Layer 2 of a small transformer language model trained on English Wikipedia (14 layers, counted from 0, width 128).
A neuron adds its activation times its output weights to the MLP's output. To switch it off is to set its activation to zero at one token and run the rest of the model.

Output weights of the MLP neurons that the questions are about. A number n stands for (n - 500) times 0.0011.
n2: 435,335,315,439,289,570,493,603,575,93,355,418,610,441,331,269,400,661,523,713,457,615,548,463,695,624,338,574,548,517,473,622,195,566,437,403,362,615,527,622,480,231,546,507,466,394,198,590,457,497,553,630,533,647,424,652,383,572,513,537,522,487,462,631,593,580,463,628,472,516,554,462,556,468,663,493,570,473,754,355,531,416,574,375,506,442,516,564,429,540,292,336,267,483,339,568,374,535,426,714,586,529,478,629,542,552,490,481,365,345,487,485,472,500,396,510,500,550,334,494,384,523,415,520,520,558,421,480
n54: 443,276,659,547,500,561,336,685,478,311,591,649,638,544,475,262,541,394,445,545,364,497,531,385,584,384,568,561,464,757,682,584,483,477,506,509,478,506,484,663,586,488,694,565,652,478,347,548,525,409,622,554,548,311,566,578,607,418,605,644,807,494,560,665,507,353,468,642,527,488,585,433,617,402,333,569,761,404,503,491,550,355,497,449,588,540,500,652,601,574,572,436,438,289,523,530,438,423,525,481,316,497,408,587,525,631,643,433,381,552,388,658,574,582,553,619,420,590,446,491,405,375,607,442,446,435,462,548
n56: 411,401,550,627,459,703,632,351,514,32,648,392,522,492,740,428,834,379,434,996,471,277,619,180,452,254,470,610,437,423,707,454,504,542,478,617,360,556,617,497,602,514,457,555,635,424,646,463,496,475,539,527,493,555,421,546,420,339,435,420,458,639,414,514,433,511,423,377,317,507,519,472,586,437,382,545,674,624,522,479,387,566,342,399,450,440,507,507,286,434,560,507,465,467,365,459,328,689,588,572,457,418,413,660,345,521,583,538,493,666,354,463,424,664,447,215,587,638,301,341,435,613,604,573,308,542,442,482
n68: 596,441,621,567,620,624,421,659,659,392,596,358,446,630,656,503,485,519,618,556,506,369,453,562,651,373,705,516,367,644,636,534,601,422,559,719,674,469,628,543,549,484,669,513,567,639,395,402,397,769,541,333,513,285,392,408,621,509,448,448,453,519,301,436,493,582,336,647,510,459,566,547,535,372,404,510,525,783,543,333,676,510,309,519,497,682,535,474,523,425,677,474,437,552,487,316,493,544,481,626,539,548,469,582,541,392,448,460,524,534,533,312,356,535,821,397,480,484,568,554,568,412,564,408,575,446,665,507
n88: 338,596,536,497,360,803,520,470,572,424,671,523,458,419,584,597,549,395,500,371,463,561,386,486,653,484,438,581,459,480,399,599,719,461,635,694,503,542,520,570,665,653,688,630,486,544,523,561,557,490,579,513,228,419,448,536,523,627,398,365,523,626,478,620,689,433,598,471,564,562,339,461,370,513,629,497,461,573,507,454,619,490,519,490,528,200,529,255,545,436,541,412,615,503,246,583,448,601,484,573,473,503,378,638,454,299,457,384,378,465,405,735,546,550,437,397,739,577,601,644,423,527,517,469,399,90,580,473
n97: 442,563,339,615,503,739,512,370,591,387,317,512,519,510,509,383,483,462,697,354,438,640,333,665,600,544,563,600,253,565,797,412,397,584,478,567,592,485,528,512,323,458,409,651,449,623,421,668,571,317,507,410,435,391,619,346,456,462,520,590,455,571,424,491,520,312,385,467,737,564,525,458,384,631,549,589,348,423,425,479,596,600,476,405,293,304,305,447,541,447,487,450,434,326,391,439,516,527,389,460,602,543,426,314,515,533,435,583,503,550,478,494,565,658,445,379,341,457,528,500,586,503,552,481,385,428,481,481
n103: 675,527,545,471,353,698,407,523,645,435,460,523,439,424,563,467,377,522,517,420,693,560,449,355,593,544,443,444,352,612,507,631,641,497,652,629,418,291,357,432,398,586,671,393,350,615,606,374,480,542,734,367,428,335,558,371,513,447,609,316,579,459,537,407,568,562,430,640,590,326,399,462,451,351,490,747,329,466,759,385,493,331,637,471,362,271,532,557,564,639,507,434,490,487,460,456,649,351,541,402,602,341,538,472,468,568,441,428,476,588,487,540,368,461,339,437,297,520,536,494,539,652,409,540,500,330,218,556
n136: 571,490,534,454,607,412,532,403,395,343,343,444,247,520,361,472,669,515,573,670,547,554,406,639,452,488,280,465,635,453,622,576,376,392,516,552,304,533,342,470,399,397,451,487,353,631,386,547,369,562,413,624,456,516,539,540,341,476,491,509,712,443,364,665,446,533,497,351,573,260,375,539,609,482,528,439,385,549,623,326,559,655,476,444,523,673,555,389,583,544,490,351,273,446,497,354,529,539,442,609,566,388,446,520,503,626,488,590,398,506,304,488,560,509,503,524,592,683,406,399,209,427,580,440,478,665,381,402
n145: 410,315,530,579,664,459,738,399,424,223,224,570,500,440,640,386,463,371,558,649,581,646,425,422,596,578,462,558,431,537,385,511,482,567,456,497,507,422,394,624,646,751,397,462,412,423,616,456,648,397,773,494,615,527,444,460,743,548,468,466,406,578,497,522,474,518,674,702,507,546,421,565,306,383,410,497,601,546,534,608,321,193,464,654,645,535,523,623,252,418,517,650,493,334,394,476,490,497,644,611,574,450,536,301,635,411,617,312,604,629,395,623,472,460,504,413,376,473,443,510,503,480,610,479,283,365,473,381
n182: 517,556,702,620,663,373,441,335,362,521,507,524,465,612,724,514,503,705,497,441,592,464,404,452,326,657,503,441,676,486,675,460,504,507,565,403,483,381,483,458,462,440,574,678,212,466,292,524,473,395,624,481,466,431,639,463,510,529,617,503,507,516,578,674,686,536,465,599,471,470,556,846,680,569,595,362,642,461,237,510,596,742,295,449,418,407,430,576,455,531,384,639,467,338,493,383,560,232,464,422,650,419,434,612,701,423,343,500,468,474,397,676,641,517,596,428,471,232,459,520,391,514,571,524,438,457,411,562
n184: 627,571,506,616,601,364,677,761,568,214,625,543,510,326,525,645,533,563,580,509,684,315,532,390,540,623,537,751,415,610,503,583,454,365,490,526,684,589,296,622,440,273,422,349,541,474,519,623,523,386,542,497,457,480,387,526,513,525,647,473,462,475,544,581,557,445,613,567,639,500,831,293,425,538,565,517,538,558,567,410,462,624,519,523,433,455,558,333,486,387,517,577,526,414,493,480,377,532,487,855,516,487,395,437,455,416,418,560,697,503,570,704,538,435,583,614,223,590,523,310,500,593,409,597,639,613,596,513
n195: 384,467,577,318,432,402,625,441,494,282,343,681,719,620,716,516,506,519,464,570,393,434,443,549,391,419,636,635,657,654,631,620,416,268,382,519,481,440,530,694,251,506,323,550,453,546,548,411,510,642,583,601,471,579,683,653,660,410,596,533,484,594,315,525,504,575,566,711,490,621,447,484,416,500,490,480,481,591,658,554,565,566,614,545,401,520,424,688,317,375,584,622,436,539,464,540,641,547,516,532,441,632,478,469,618,506,782,487,539,450,516,491,545,715,527,491,295,304,360,548,396,612,561,460,287,398,513,497
n220: 219,328,557,356,637,536,558,644,500,133,382,607,455,447,403,321,484,665,522,551,529,497,528,431,383,534,302,689,297,373,529,474,434,319,269,398,779,365,507,721,435,444,369,401,620,669,369,565,582,521,381,490,478,685,369,451,586,394,653,666,670,528,558,503,441,621,714,378,489,429,625,514,550,507,287,359,649,317,547,377,395,329,591,657,592,489,437,577,412,547,570,376,514,424,289,612,511,385,444,482,676,553,611,394,546,390,564,517,490,503,547,779,485,646,541,352,749,402,442,314,324,569,472,409,460,458,579,438
n230: 433,440,622,445,423,419,387,755,421,613,586,383,600,487,494,679,528,538,481,606,358,500,707,584,469,446,750,437,462,366,556,601,753,507,472,381,605,497,387,515,537,674,228,677,539,602,543,422,488,565,404,515,503,544,297,622,527,435,570,696,563,455,570,360,443,516,566,479,513,369,401,494,500,689,433,452,590,574,406,512,487,594,416,352,460,258,533,402,541,525,487,478,633,544,522,555,699,596,395,546,432,650,589,349,424,732,435,497,688,473,700,462,608,500,494,542,572,622,525,530,376,459,558,617,547,424,568,412
n272: 458,503,374,407,318,579,527,285,458,520,392,575,507,701,563,484,389,425,230,363,408,567,459,656,584,541,503,330,602,397,678,410,613,686,583,452,402,382,620,332,417,682,458,480,551,493,474,607,546,549,374,416,669,679,671,410,551,613,431,437,443,500,463,404,446,528,467,392,389,510,284,754,569,379,366,442,525,469,440,667,644,463,609,562,536,569,330,677,534,613,422,513,577,745,540,527,582,436,500,323,507,376,699,754,436,730,493,592,475,541,397,364,500,630,411,418,583,368,523,458,447,470,432,587,344,506,395,444
n310: 649,598,632,634,605,369,431,541,443,584,489,521,489,493,480,548,557,464,368,82,459,699,317,503,123,520,556,472,479,521,586,623,574,608,548,480,609,566,674,601,434,403,392,518,393,476,527,622,534,534,518,545,441,386,539,631,550,448,396,258,649,421,409,672,250,745,538,477,438,540,479,589,589,470,599,394,586,479,563,470,715,528,553,548,538,861,523,437,542,472,415,277,675,611,716,532,635,530,503,428,469,520,444,427,409,419,586,533,570,553,639,558,329,381,475,441,406,462,228,453,665,601,351,196,431,436,400,358

Each question names a token from some text and the token that comes next. It shows the activations a of the neurons there, in the order above. A number n stands for (n - 500) times 0.091.

Then comes g, the gradient of the next token's log-probability with respect to the MLP's output, scaled to length 1. A neuron's effect is roughly proportional to its activation times (output weights . g). A number n stands for (n - 500) times 0.0011.

" |", then " Malays"
a: 453,500,386,500,503,500,577,408,402,500,525,498,459,499,515,525
g: 494,781,540,514,501,424,576,391,417,519,652,475,423,603,512,633,497,604,558,423,703,560,410,464,496,560,477,470,455,529,519,549,534,448,560,502,491,472,473,501,657,459,461,571,577,516,654,563,420,498,545,377,475,309,609,473,563,402,599,572,491,561,362,463,652,523,435,558,437,376,513,490,471,522,574,408,425,585,636,463,434,443,510,555,572,525,630,515,545,565,533,383,469,564,485,389,587,446,592,563,379,586,476,561,569,591,566,463,355,502,494,448,468,612,527,482,500,363,494,473,478,545,530,582,250,532,489,489
Which two neurons, each switched off alone, lower its probability most, in order? n103, n2

"==\n", then "The"
a: 393,524,447,500,496,510,464,493,503,500,497,592,488,506,501,496
g: 493,594,472,489,469,407,624,492,495,508,492,607,359,590,520,628,506,462,414,492,609,499,546,415,503,428,423,491,626,483,492,510,524,476,478,396,529,502,389,458,775,540,472,473,554,430,436,621,541,556,484,479,485,314,457,429,477,453,505,480,505,490,466,590,518,387,427,474,586,529,402,554,544,508,548,460,542,490,314,493,446,515,524,549,509,469,606,494,351,583,455,394,594,676,534,460,304,494,470,583,377,414,408,203,452,475,515,572,548,565,500,477,258,525,363,513,558,423,573,594,498,562,421,493,531,451,439,496
Switching off which neuron hurts the next token most? n2

"0", then " Ver"
a: 499,504,459,502,500,484,497,481,503,503,734,499,495,498,271,500
g: 537,582,557,490,536,561,420,493,304,498,452,563,277,427,413,632,436,477,552,549,513,477,635,500,519,431,472,504,385,758,283,560,639,664,531,536,613,651,448,249,516,522,529,506,598,497,590,536,514,523,532,533,541,495,523,484,513,477,582,558,543,519,636,429,536,498,436,524,427,475,531,431,428,446,496,580,635,622,575,470,569,493,556,455,411,420,535,536,515,373,520,498,423,573,482,617,605,502,499,530,586,466,523,625,621,497,606,561,515,535,397,565,524,434,591,499,504,473,473,480,505,395,509,432,441,675,576,413
Which two neurons, each switched off alone, lower its probability most, in order? n184, n272

"3", then "-day"
a: 505,570,506,502,501,499,500,495,501,480,477,495,537,494,528,503
g: 494,463,556,446,591,387,460,594,466,501,568,509,474,493,466,372,511,369,511,498,653,574,488,505,491,511,446,501,402,605,595,534,491,454,495,350,487,454,446,599,448,503,506,379,414,481,440,476,655,549,431,510,509,612,767,539,540,548,589,601,459,523,466,659,430,525,436,448,497,362,560,465,556,489,468,703,446,674,564,411,497,452,487,364,594,572,492,448,444,457,452,716,513,422,608,390,398,485,548,426,465,422,539,505,499,515,477,526,608,479,546,529,565,286,566,513,427,481,492,422,427,300,464,460,350,381,466,459
Switching off which neuron hurts the next token most? n54

"h", then "ar"
a: 501,548,513,503,502,500,500,500,493,500,498,500,463,501,500,501
g: 490,444,420,483,476,381,509,626,479,490,459,517,594,647,516,432,488,508,408,471,621,550,425,654,490,572,529,472,595,532,436,456,627,771,571,712,462,462,639,441,705,493,509,469,264,545,338,433,592,411,527,562,434,430,531,476,418,529,550,500,505,662,455,457,349,514,453,483,570,490,395,406,511,396,457,457,438,416,544,445,680,514,596,547,471,608,495,479,488,458,523,438,490,432,524,468,520,412,525,398,542,464,533,547,329,515,432,441,474,512,638,443,467,398,451,432,521,507,494,472,496,353,417,486,553,479,607,512
Switching off which neuron hurts the next token most? n220

" said", then " the"
a: 498,500,532,470,497,477,499,444,494,498,519,525,498,499,572,500
g: 497,490,531,507,498,368,640,529,603,518,471,563,417,642,465,513,443,518,432,505,615,487,483,506,449,568,548,502,682,568,709,507,590,407,504,432,485,488,466,416,618,456,474,401,849,441,484,402,527,671,446,560,550,435,378,452,528,565,467,543,465,536,608,605,526,479,512,349,371,491,523,507,493,432,516,525,601,583,318,533,429,529,575,387,548,535,531,545,542,524,522,368,480,657,414,362,515,427,503,481,470,606,454,505,522,621,567,448,503,500,568,562,375,530,522,536,590,387,584,456,423,660,480,431,543,502,434,455
Which two neurons, each switched off alone, lower its probability most, in order? n272, n97

" Cor", then "reg"
a: 500,502,591,500,500,499,500,500,493,500,502,529,509,500,556,500
g: 491,596,435,515,484,417,425,405,645,522,614,395,522,604,564,401,531,482,485,493,401,480,497,518,485,547,502,483,541,342,368,443,782,547,598,488,561,523,563,680,423,451,465,597,781,450,513,562,632,420,561,524,532,547,403,464,471,490,504,424,515,484,551,498,587,487,353,494,423,594,487,451,388,549,455,445,541,475,543,474,420,500,489,412,502,526,491,507,434,572,545,266,555,414,483,534,589,568,532,532,404,513,439,566,401,671,622,507,531,531,551,532,685,385,471,492,471,376,513,561,414,524,385,452,496,604,598,529
Switching off which neuron hurts the next token most? n56

"ud", then "y"
a: 550,499,493,491,510,500,485,508,500,502,497,500,481,501,486,504
g: 559,399,649,416,584,456,491,440,372,494,425,476,384,355,452,594,532,471,399,550,357,521,563,505,532,537,501,445,251,585,440,536,533,487,403,559,531,473,585,494,533,491,555,521,369,411,533,467,634,615,581,515,443,519,449,614,416,504,698,447,503,596,588,480,500,482,457,424,679,588,443,483,496,637,595,655,524,367,580,553,404,616,483,329,455,500,664,492,513,389,490,378,559,498,446,591,557,496,526,628,527,504,472,469,481,448,499,479,510,581,386,524,448,484,554,381,603,366,466,482,554,497,465,523,609,581,321,513
Switching off which neuron hurts the next token most? n272

"ial", then " ar"
a: 475,498,502,500,535,496,500,401,552,500,501,501,500,500,500,502
g: 475,347,555,534,417,560,592,491,536,477,445,343,511,444,536,463,480,418,510,539,387,473,539,364,493,567,597,517,442,530,514,522,512,384,458,555,416,595,624,554,398,601,504,456,397,484,578,407,502,494,522,456,472,689,436,435,463,529,467,444,452,454,737,375,390,574,636,384,389,501,606,551,566,441,601,450,528,360,619,429,486,475,530,536,506,533,330,437,396,632,490,256,544,547,451,624,522,487,504,488,497,670,440,456,577,371,473,363,554,483,595,463,424,551,492,409,591,662,413,571,474,510,489,524,480,583,433,489
Switching off which neuron hurts the next token most? n136

" s", then "earch"
a: 503,500,502,499,423,499,516,491,501,500,488,500,502,498,504,537
g: 508,489,543,515,477,465,547,506,439,504,425,466,504,529,521,716,575,345,607,491,452,482,496,421,521,549,504,495,384,400,511,541,457,573,472,527,524,415,420,381,373,492,452,307,578,533,558,379,462,480,341,438,464,532,394,552,457,528,492,540,552,615,466,428,361,354,378,549,421,578,552,487,584,473,495,474,606,551,675,529,582,417,433,523,389,605,432,407,474,558,542,285,542,499,481,860,500,476,523,537,461,395,429,536,482,581,555,482,494,531,472,444,641,513,683,464,495,560,587,489,467,437,487,488,373,527,537,509
Switching off which neuron hurts the next token most? n88

" |", then " Cap"
a: 448,511,370,501,506,500,526,466,494,500,477,500,493,496,503,700
g: 527,518,477,538,538,593,399,492,588,505,511,477,399,500,526,617,543,401,573,498,403,482,451,429,461,423,463,501,638,579,624,403,673,753,540,462,488,566,432,482,671,482,598,459,474,438,507,619,551,363,543,556,489,564,220,608,693,439,459,632,442,510,533,416,337,604,415,506,379,375,464,543,488,622,555,648,573,503,501,425,550,566,504,550,580,540,439,426,384,419,526,564,546,476,569,552,406,639,578,641,471,481,467,489,384,458,538,537,498,617,439,478,591,480,540,556,477,468,474,540,507,547,582,548,495,538,442,451
Switching off which neuron hurts the next token most? n310

"van", then ","
a: 509,500,440,499,495,507,501,490,507,494,500,502,488,496,500,500
g: 477,602,513,466,449,491,622,642,498,499,734,544,420,414,524,453,500,408,443,514,370,534,469,453,395,566,566,483,607,260,444,677,388,586,618,671,434,605,424,436,616,462,458,506,494,469,547,597,507,503,506,434,398,429,435,527,557,437,501,668,704,502,329,444,446,480,564,506,379,439,355,492,482,450,490,584,569,482,505,448,457,534,421,476,486,576,449,471,427,560,465,464,412,578,586,556,592,460,498,563,732,345,512,451,508,556,521,474,563,639,477,531,514,543,327,514,532,538,534,483,490,433,457,468,499,497,441,565
Which neuron, switched off, raises the next token's probability most? n56

" of", then " R"
a: 412,500,501,545,741,500,499,401,498,500,500,500,500,494,519,501
g: 468,467,574,597,553,619,569,540,470,510,492,478,460,503,492,543,483,524,543,501,604,517,577,492,535,544,455,510,336,232,340,455,586,449,489,387,498,376,538,603,539,503,515,373,407,473,459,487,389,651,748,577,435,580,444,372,470,530,393,474,479,427,362,629,430,515,520,529,524,547,436,542,431,505,528,341,631,520,504,581,564,505,486,571,534,431,349,482,459,437,537,297,393,432,343,521,476,532,522,567,679,452,512,530,596,524,568,436,518,536,466,482,634,559,335,457,435,617,493,436,661,492,514,514,485,515,470,519
Switching off which neuron hurts the next token most? n88

"y", then "na"
a: 509,499,500,507,501,499,504,491,500,547,500,502,447,502,500,453
g: 502,483,493,507,405,464,500,463,553,486,537,477,461,524,543,467,579,499,553,516,673,484,539,561,484,566,466,516,644,330,494,646,457,657,528,419,461,589,521,488,394,465,531,423,550,400,551,660,557,599,562,372,486,583,528,446,413,585,507,368,482,439,687,449,418,511,550,406,635,481,601,521,475,582,547,463,440,468,587,576,651,410,457,606,591,458,524,588,476,654,599,629,426,409,616,337,466,479,417,378,667,550,460,335,469,479,490,367,525,409,546,455,583,418,436,519,320,530,564,480,630,595,442,446,422,423,544,529
Switching off which neuron hurts the next token most? n220

" M", then "X"
a: 500,497,500,491,500,499,509,493,493,500,499,503,498,498,499,498
g: 499,573,652,425,394,492,597,503,563,511,474,512,596,513,505,710,569,434,434,499,369,481,507,491,497,495,413,431,572,433,656,517,507,242,461,508,515,492,381,467,379,541,527,543,543,481,416,489,531,604,271,595,588,593,482,462,527,489,477,469,477,451,591,437,417,371,566,478,575,606,455,418,538,663,590,458,483,544,419,558,537,519,531,498,416,521,404,553,364,590,507,405,493,533,495,572,422,400,492,468,550,558,452,639,666,459,591,468,413,419,539,571,490,564,808,612,501,555,470,445,483,554,528,513,611,446,442,471
Which neuron, switched off, raises the next token's probability most? n103

" ", then "3"
a: 501,500,500,496,523,475,525,456,500,500,504,500,473,500,526,353
g: 510,598,573,452,550,603,543,448,694,506,356,518,440,463,487,563,507,622,407,457,639,491,584,557,402,496,453,503,533,575,541,490,481,558,526,529,532,558,511,426,472,505,451,518,398,469,485,496,390,431,503,555,480,460,955,574,662,589,545,501,551,555,595,527,442,476,503,435,429,507,532,531,372,473,371,651,406,511,571,562,572,549,498,606,473,465,523,424,423,619,578,603,494,477,370,453,557,500,466,376,542,500,484,589,358,615,569,534,511,532,643,442,591,503,637,531,514,571,518,580,569,452,519,395,521,523,472,436
Which neuron, switched off, raises the next token's probability most? n310

" |\n\n", then "==="
a: 454,500,452,500,501,502,500,482,501,500,499,714,500,503,500,498
g: 511,511,526,525,408,495,546,417,506,496,571,387,524,511,448,315,420,464,576,528,648,539,469,444,474,469,578,529,562,723,642,518,515,475,613,536,432,603,559,479,380,538,418,544,593,577,492,660,452,453,313,475,453,572,476,403,491,507,419,467,464,305,526,381,572,450,622,474,491,437,497,483,519,549,468,606,531,662,633,588,611,509,485,538,530,463,445,560,479,386,536,342,477,446,470,647,606,511,532,396,446,598,593,860,512,581,541,480,469,475,502,505,498,513,484,459,443,488,490,467,474,438,449,453,462,630,437,442
Switching off which neuron hurts the next token most? n195

" M", then "uth"
a: 500,506,501,500,501,500,536,479,463,500,499,505,499,498,499,498
g: 509,408,534,362,496,522,456,448,378,503,298,506,536,567,490,730,548,420,552,516,585,518,527,384,600,484,461,521,326,263,438,452,564,515,544,371,416,489,574,471,404,489,575,474,432,405,474,420,524,626,629,533,426,496,490,505,532,540,481,539,478,539,465,549,611,629,513,426,530,500,812,494,530,411,406,564,541,468,451,523,516,510,422,365,399,513,643,556,438,416,556,691,494,406,550,450,559,498,515,461,627,543,443,449,506,576,354,565,511,527,522,437,583,479,345,498,440,464,523,568,435,556,540,516,379,537,527,524
Which neuron, switched off, raises the next token's probability most? n145

"\"", then " |"
a: 482,500,504,169,541,479,522,499,474,500,505,503,502,499,502,500
g: 532,548,459,522,463,537,514,482,675,495,531,366,601,529,443,402,482,421,620,497,489,504,603,569,524,633,358,532,538,447,359,374,679,591,460,326,494,501,484,592,586,525,498,606,513,447,582,520,511,452,355,495,405,479,654,310,516,483,441,310,401,349,403,377,596,500,450,380,548,390,394,471,449,467,459,411,595,593,410,508,495,500,450,415,507,563,669,523,420,495,518,462,540,416,398,431,412,478,424,342,487,503,593,544,532,552,499,433,493,413,523,412,607,506,363,399,572,379,476,524,503,515,527,466,640,451,513,549
Switching off which neuron hurts the next token most? n68

" his", then " b"
a: 500,499,500,443,516,500,501,498,654,502,500,501,500,465,539,500
g: 458,465,465,574,560,419,571,452,516,500,321,599,360,521,501,504,504,564,603,482,622,494,518,498,438,473,481,493,473,596,505,431,491,524,475,502,535,478,443,466,633,537,479,514,638,404,523,701,382,569,535,494,609,425,508,633,511,490,433,560,643,422,511,512,646,563,417,539,561,566,536,524,464,596,363,575,570,473,588,422,373,485,536,619,576,510,329,669,576,428,496,507,487,427,577,501,551,597,491,520,646,544,398,401,498,469,505,529,405,541,533,479,340,459,395,459,645,261,486,557,580,240,503,442,551,426,585,507
Switching off which neuron hurts the next token most? n145

",", then " and"
a: 449,500,470,499,518,456,498,313,502,500,504,499,498,497,548,504
g: 499,504,486,465,506,467,480,459,529,484,424,363,457,621,447,134,443,489,458,502,558,522,511,527,517,526,526,524,428,332,503,522,498,445,457,451,583,517,450,604,330,564,513,543,499,438,404,514,467,516,668,582,481,425,743,688,357,552,461,464,654,585,525,512,490,551,582,412,560,508,500,463,540,460,509,381,531,673,511,508,450,549,476,472,599,427,541,405,610,588,480,506,486,525,441,589,402,581,552,551,550,341,543,493,528,595,561,390,492,511,539,483,731,449,423,419,388,461,501,452,520,553,548,416,529,594,531,427
Which neuron, switched off, raises the next token's probability most? n136

" Ma", then "ama"
a: 546,501,499,500,499,499,500,491,527,498,508,503,500,449,494,499
g: 443,548,476,549,551,474,422,526,559,521,602,339,622,307,485,708,518,419,593,473,335,533,479,475,409,567,551,591,594,417,325,498,405,489,431,387,501,507,515,383,521,461,560,379,460,543,570,613,372,437,375,442,485,515,396,525,434,518,422,393,434,584,516,551,458,493,398,509,633,505,552,509,523,515,515,491,306,765,510,560,348,511,518,537,466,529,667,527,467,491,478,522,537,397,474,406,332,450,500,409,529,383,520,600,337,471,454,483,509,370,478,545,517,569,501,438,600,598,534,477,445,577,491,488,473,409,509,526
Which neuron, switched off, raises the next token's probability most? n145

"ly", then " ex"
a: 448,498,502,501,496,418,501,492,496,497,578,500,498,500,500,500
g: 492,409,626,471,450,629,597,567,404,488,546,528,538,354,490,471,505,557,451,510,426,572,505,481,588,340,487,609,484,384,431,610,553,465,519,543,467,500,487,571,534,534,476,455,650,588,525,418,560,589,521,504,507,357,552,537,691,550,474,489,483,487,618,502,439,431,403,590,407,576,440,526,373,537,463,814,480,614,576,503,579,485,532,458,507,466,476,490,702,493,442,419,644,644,602,539,431,598,560,611,285,483,460,520,551,442,412,506,547,453,621,452,489,431,602,563,523,574,453,533,474,450,594,533,651,601,525,589
Switching off which neuron hurts the next token most? n97

" O", then "oth"
a: 503,500,512,499,501,499,500,483,496,499,499,492,537,500,574,488
g: 428,444,459,488,391,314,333,434,415,451,620,614,537,517,470,808,470,596,470,553,581,498,458,442,485,468,516,520,588,565,581,598,641,608,505,351,512,441,542,574,554,403,538,371,453,463,499,518,447,605,570,468,514,440,444,524,437,598,516,361,535,517,472,464,484,549,441,573,462,416,551,543,418,462,551,666,368,767,412,529,517,512,527,501,506,490,639,620,556,476,488,477,452,402,443,363,558,541,488,482,604,561,449,610,542,557,392,632,583,436,478,454,412,512,384,456,589,443,498,410,511,624,474,546,531,499,426,461
Switching off which neuron hurts the next token most? n272

"-day", then " run"
a: 457,499,501,500,529,502,503,514,410,500,548,501,506,502,500,499
g: 468,510,397,534,565,544,521,436,676,490,467,390,471,463,539,683,468,490,523,468,492,538,468,381,549,563,429,452,676,561,652,515,441,559,425,488,432,486,456,554,646,495,511,608,603,533,701,566,473,539,445,427,497,716,619,493,386,515,505,536,519,616,522,291,390,646,415,366,566,478,400,535,599,430,618,316,576,531,568,495,473,419,600,550,693,575,430,611,468,510,479,434,540,558,604,439,558,406,448,506,566,524,473,528,595,484,558,499,428,447,640,560,503,487,551,537,575,555,472,461,533,549,522,586,506,544,636,591
Switching off which neuron hurts the next token most? n145

"unt", then " ch"
a: 498,500,498,500,593,490,500,549,491,448,501,500,501,498,419,500
g: 478,479,449,556,679,451,574,373,589,496,448,479,556,606,554,413,449,486,398,517,476,464,427,600,478,484,454,477,481,609,406,376,475,586,564,620,492,483,480,564,518,415,522,538,479,530,464,531,546,527,362,578,607,435,605,442,528,430,500,531,453,321,423,583,625,519,461,524,508,502,294,458,472,286,422,347,407,728,583,531,647,496,498,342,402,449,368,487,666,470,448,590,531,374,356,476,445,490,476,366,555,422,415,383,511,474,593,583,482,576,555,486,535,553,637,456,455,570,460,512,390,511,541,503,546,562,403,487
Which neuron, switched off, raises the next token's probability most? n272

" murder", then "."
a: 524,501,500,503,499,499,487,518,500,502,501,502,500,430,501,500
g: 544,462,501,542,481,496,573,518,500,496,587,567,371,579,473,527,477,364,387,508,706,496,523,462,493,596,505,466,514,578,305,620,458,241,450,514,452,580,521,570,467,438,489,533,448,492,518,583,498,605,725,429,479,426,437,364,492,613,470,472,537,354,655,459,479,560,355,408,485,605,625,550,414,454,465,526,394,513,633,425,476,485,431,634,565,553,508,615,437,529,539,509,629,537,511,531,476,584,549,717,673,559,417,592,571,569,423,446,461,541,337,524,542,510,452,480,496,366,477,478,471,509,440,554,454,415,499,479
Switching off which neuron hurts the next token most? n230

" was", then " insp"
a: 498,518,460,507,500,500,496,426,463,500,500,501,467,499,500,497
g: 501,513,407,508,432,445,439,559,480,490,612,503,555,538,465,532,525,462,617,515,519,506,419,474,469,510,464,499,486,566,407,630,469,678,538,477,492,434,545,594,541,457,444,497,602,453,502,492,552,575,583,426,441,488,544,330,351,514,519,548,456,609,538,656,396,320,550,446,675,493,277,460,549,641,519,409,487,553,410,457,664,527,430,442,333,501,553,585,414,391,488,254,559,547,533,774,511,407,556,535,547,505,564,560,439,451,357,528,446,440,544,360,559,633,521,485,558,417,494,535,467,546,442,543,442,512,441,472
Switching off which neuron hurts the next token most? n145

"y", then " Tim"
a: 495,499,500,504,505,482,502,463,501,573,502,504,458,502,500,417
g: 480,467,541,537,484,444,507,564,481,501,544,547,450,740,435,659,537,647,541,483,610,487,460,419,415,555,549,526,562,606,660,474,514,515,504,403,407,511,544,548,566,477,548,448,418,369,325,655,548,402,457,449,539,583,395,513,542,454,481,471,413,442,512,407,529,518,637,418,621,605,484,426,517,478,549,498,509,572,544,559,471,511,453,440,516,469,572,400,576,576,457,551,587,422,447,211,475,447,457,334,421,465,568,664,474,578,529,444,390,412,499,424,553,619,447,472,551,575,537,538,553,643,536,443,413,477,256,539
Switching off which neuron hurts the next token most? n182

" |\n\n", then "=="
a: 493,499,447,499,524,487,492,440,500,500,499,784,500,504,498,500
g: 484,496,537,523,488,455,369,546,528,501,426,578,533,586,593,465,532,563,555,463,626,488,476,515,560,582,462,501,480,483,502,619,670,589,510,495,525,497,433,580,626,401,506,601,298,512,438,456,505,559,611,555,521,306,361,655,533,572,523,498,637,592,524,529,506,567,388,435,446,508,540,498,432,520,523,460,393,272,618,446,535,530,472,485,531,474,509,418,606,604,499,753,577,613,466,562,505,486,450,441,478,481,461,182,503,440,530,478,491,609,460,525,588,395,520,593,550,543,488,534,551,655,581,598,535,416,436,478
Switching off which neuron hurts the next token most? n56

" I", then "l"
a: 501,500,512,453,500,502,496,375,506,507,501,492,508,502,512,505
g: 491,616,387,492,550,519,566,498,420,495,480,523,583,362,493,401,498,416,513,502,473,553,469,487,457,530,556,465,538,402,403,480,773,529,641,459,555,560,467,498,779,430,540,759,442,482,436,515,569,508,587,534,522,637,416,538,664,457,523,381,495,431,481,521,228,531,445,539,533,551,451,475,494,496,409,436,437,481,531,585,453,536,524,544,420,422,578,491,565,425,554,602,495,559,540,506,440,438,590,388,683,563,518,364,600,590,463,459,442,595,576,461,543,518,464,440,557,557,520,521,557,362,365,512,414,479,487,445
Switching off which neuron hurts the next token most? n136

" had", then " w"
a: 514,502,500,524,496,502,500,411,500,500,496,490,499,498,502,497
g: 471,397,555,557,528,475,457,401,542,509,471,511,494,490,469,346,474,535,460,518,591,485,418,485,473,571,484,455,425,672,240,516,553,591,496,530,563,456,419,547,529,543,519,572,501,472,479,498,567,517,434,502,554,498,644,419,430,571,471,573,498,286,502,345,439,454,422,578,517,542,462,507,540,424,564,389,593,496,255,520,438,456,593,400,551,460,559,523,506,544,470,562,408,609,497,624,632,627,441,519,549,447,513,468,668,481,608,476,439,567,515,321,686,438,765,612,466,522,454,473,498,485,556,493,509,586,654,536
Switching off which neuron hurts the next token most? n136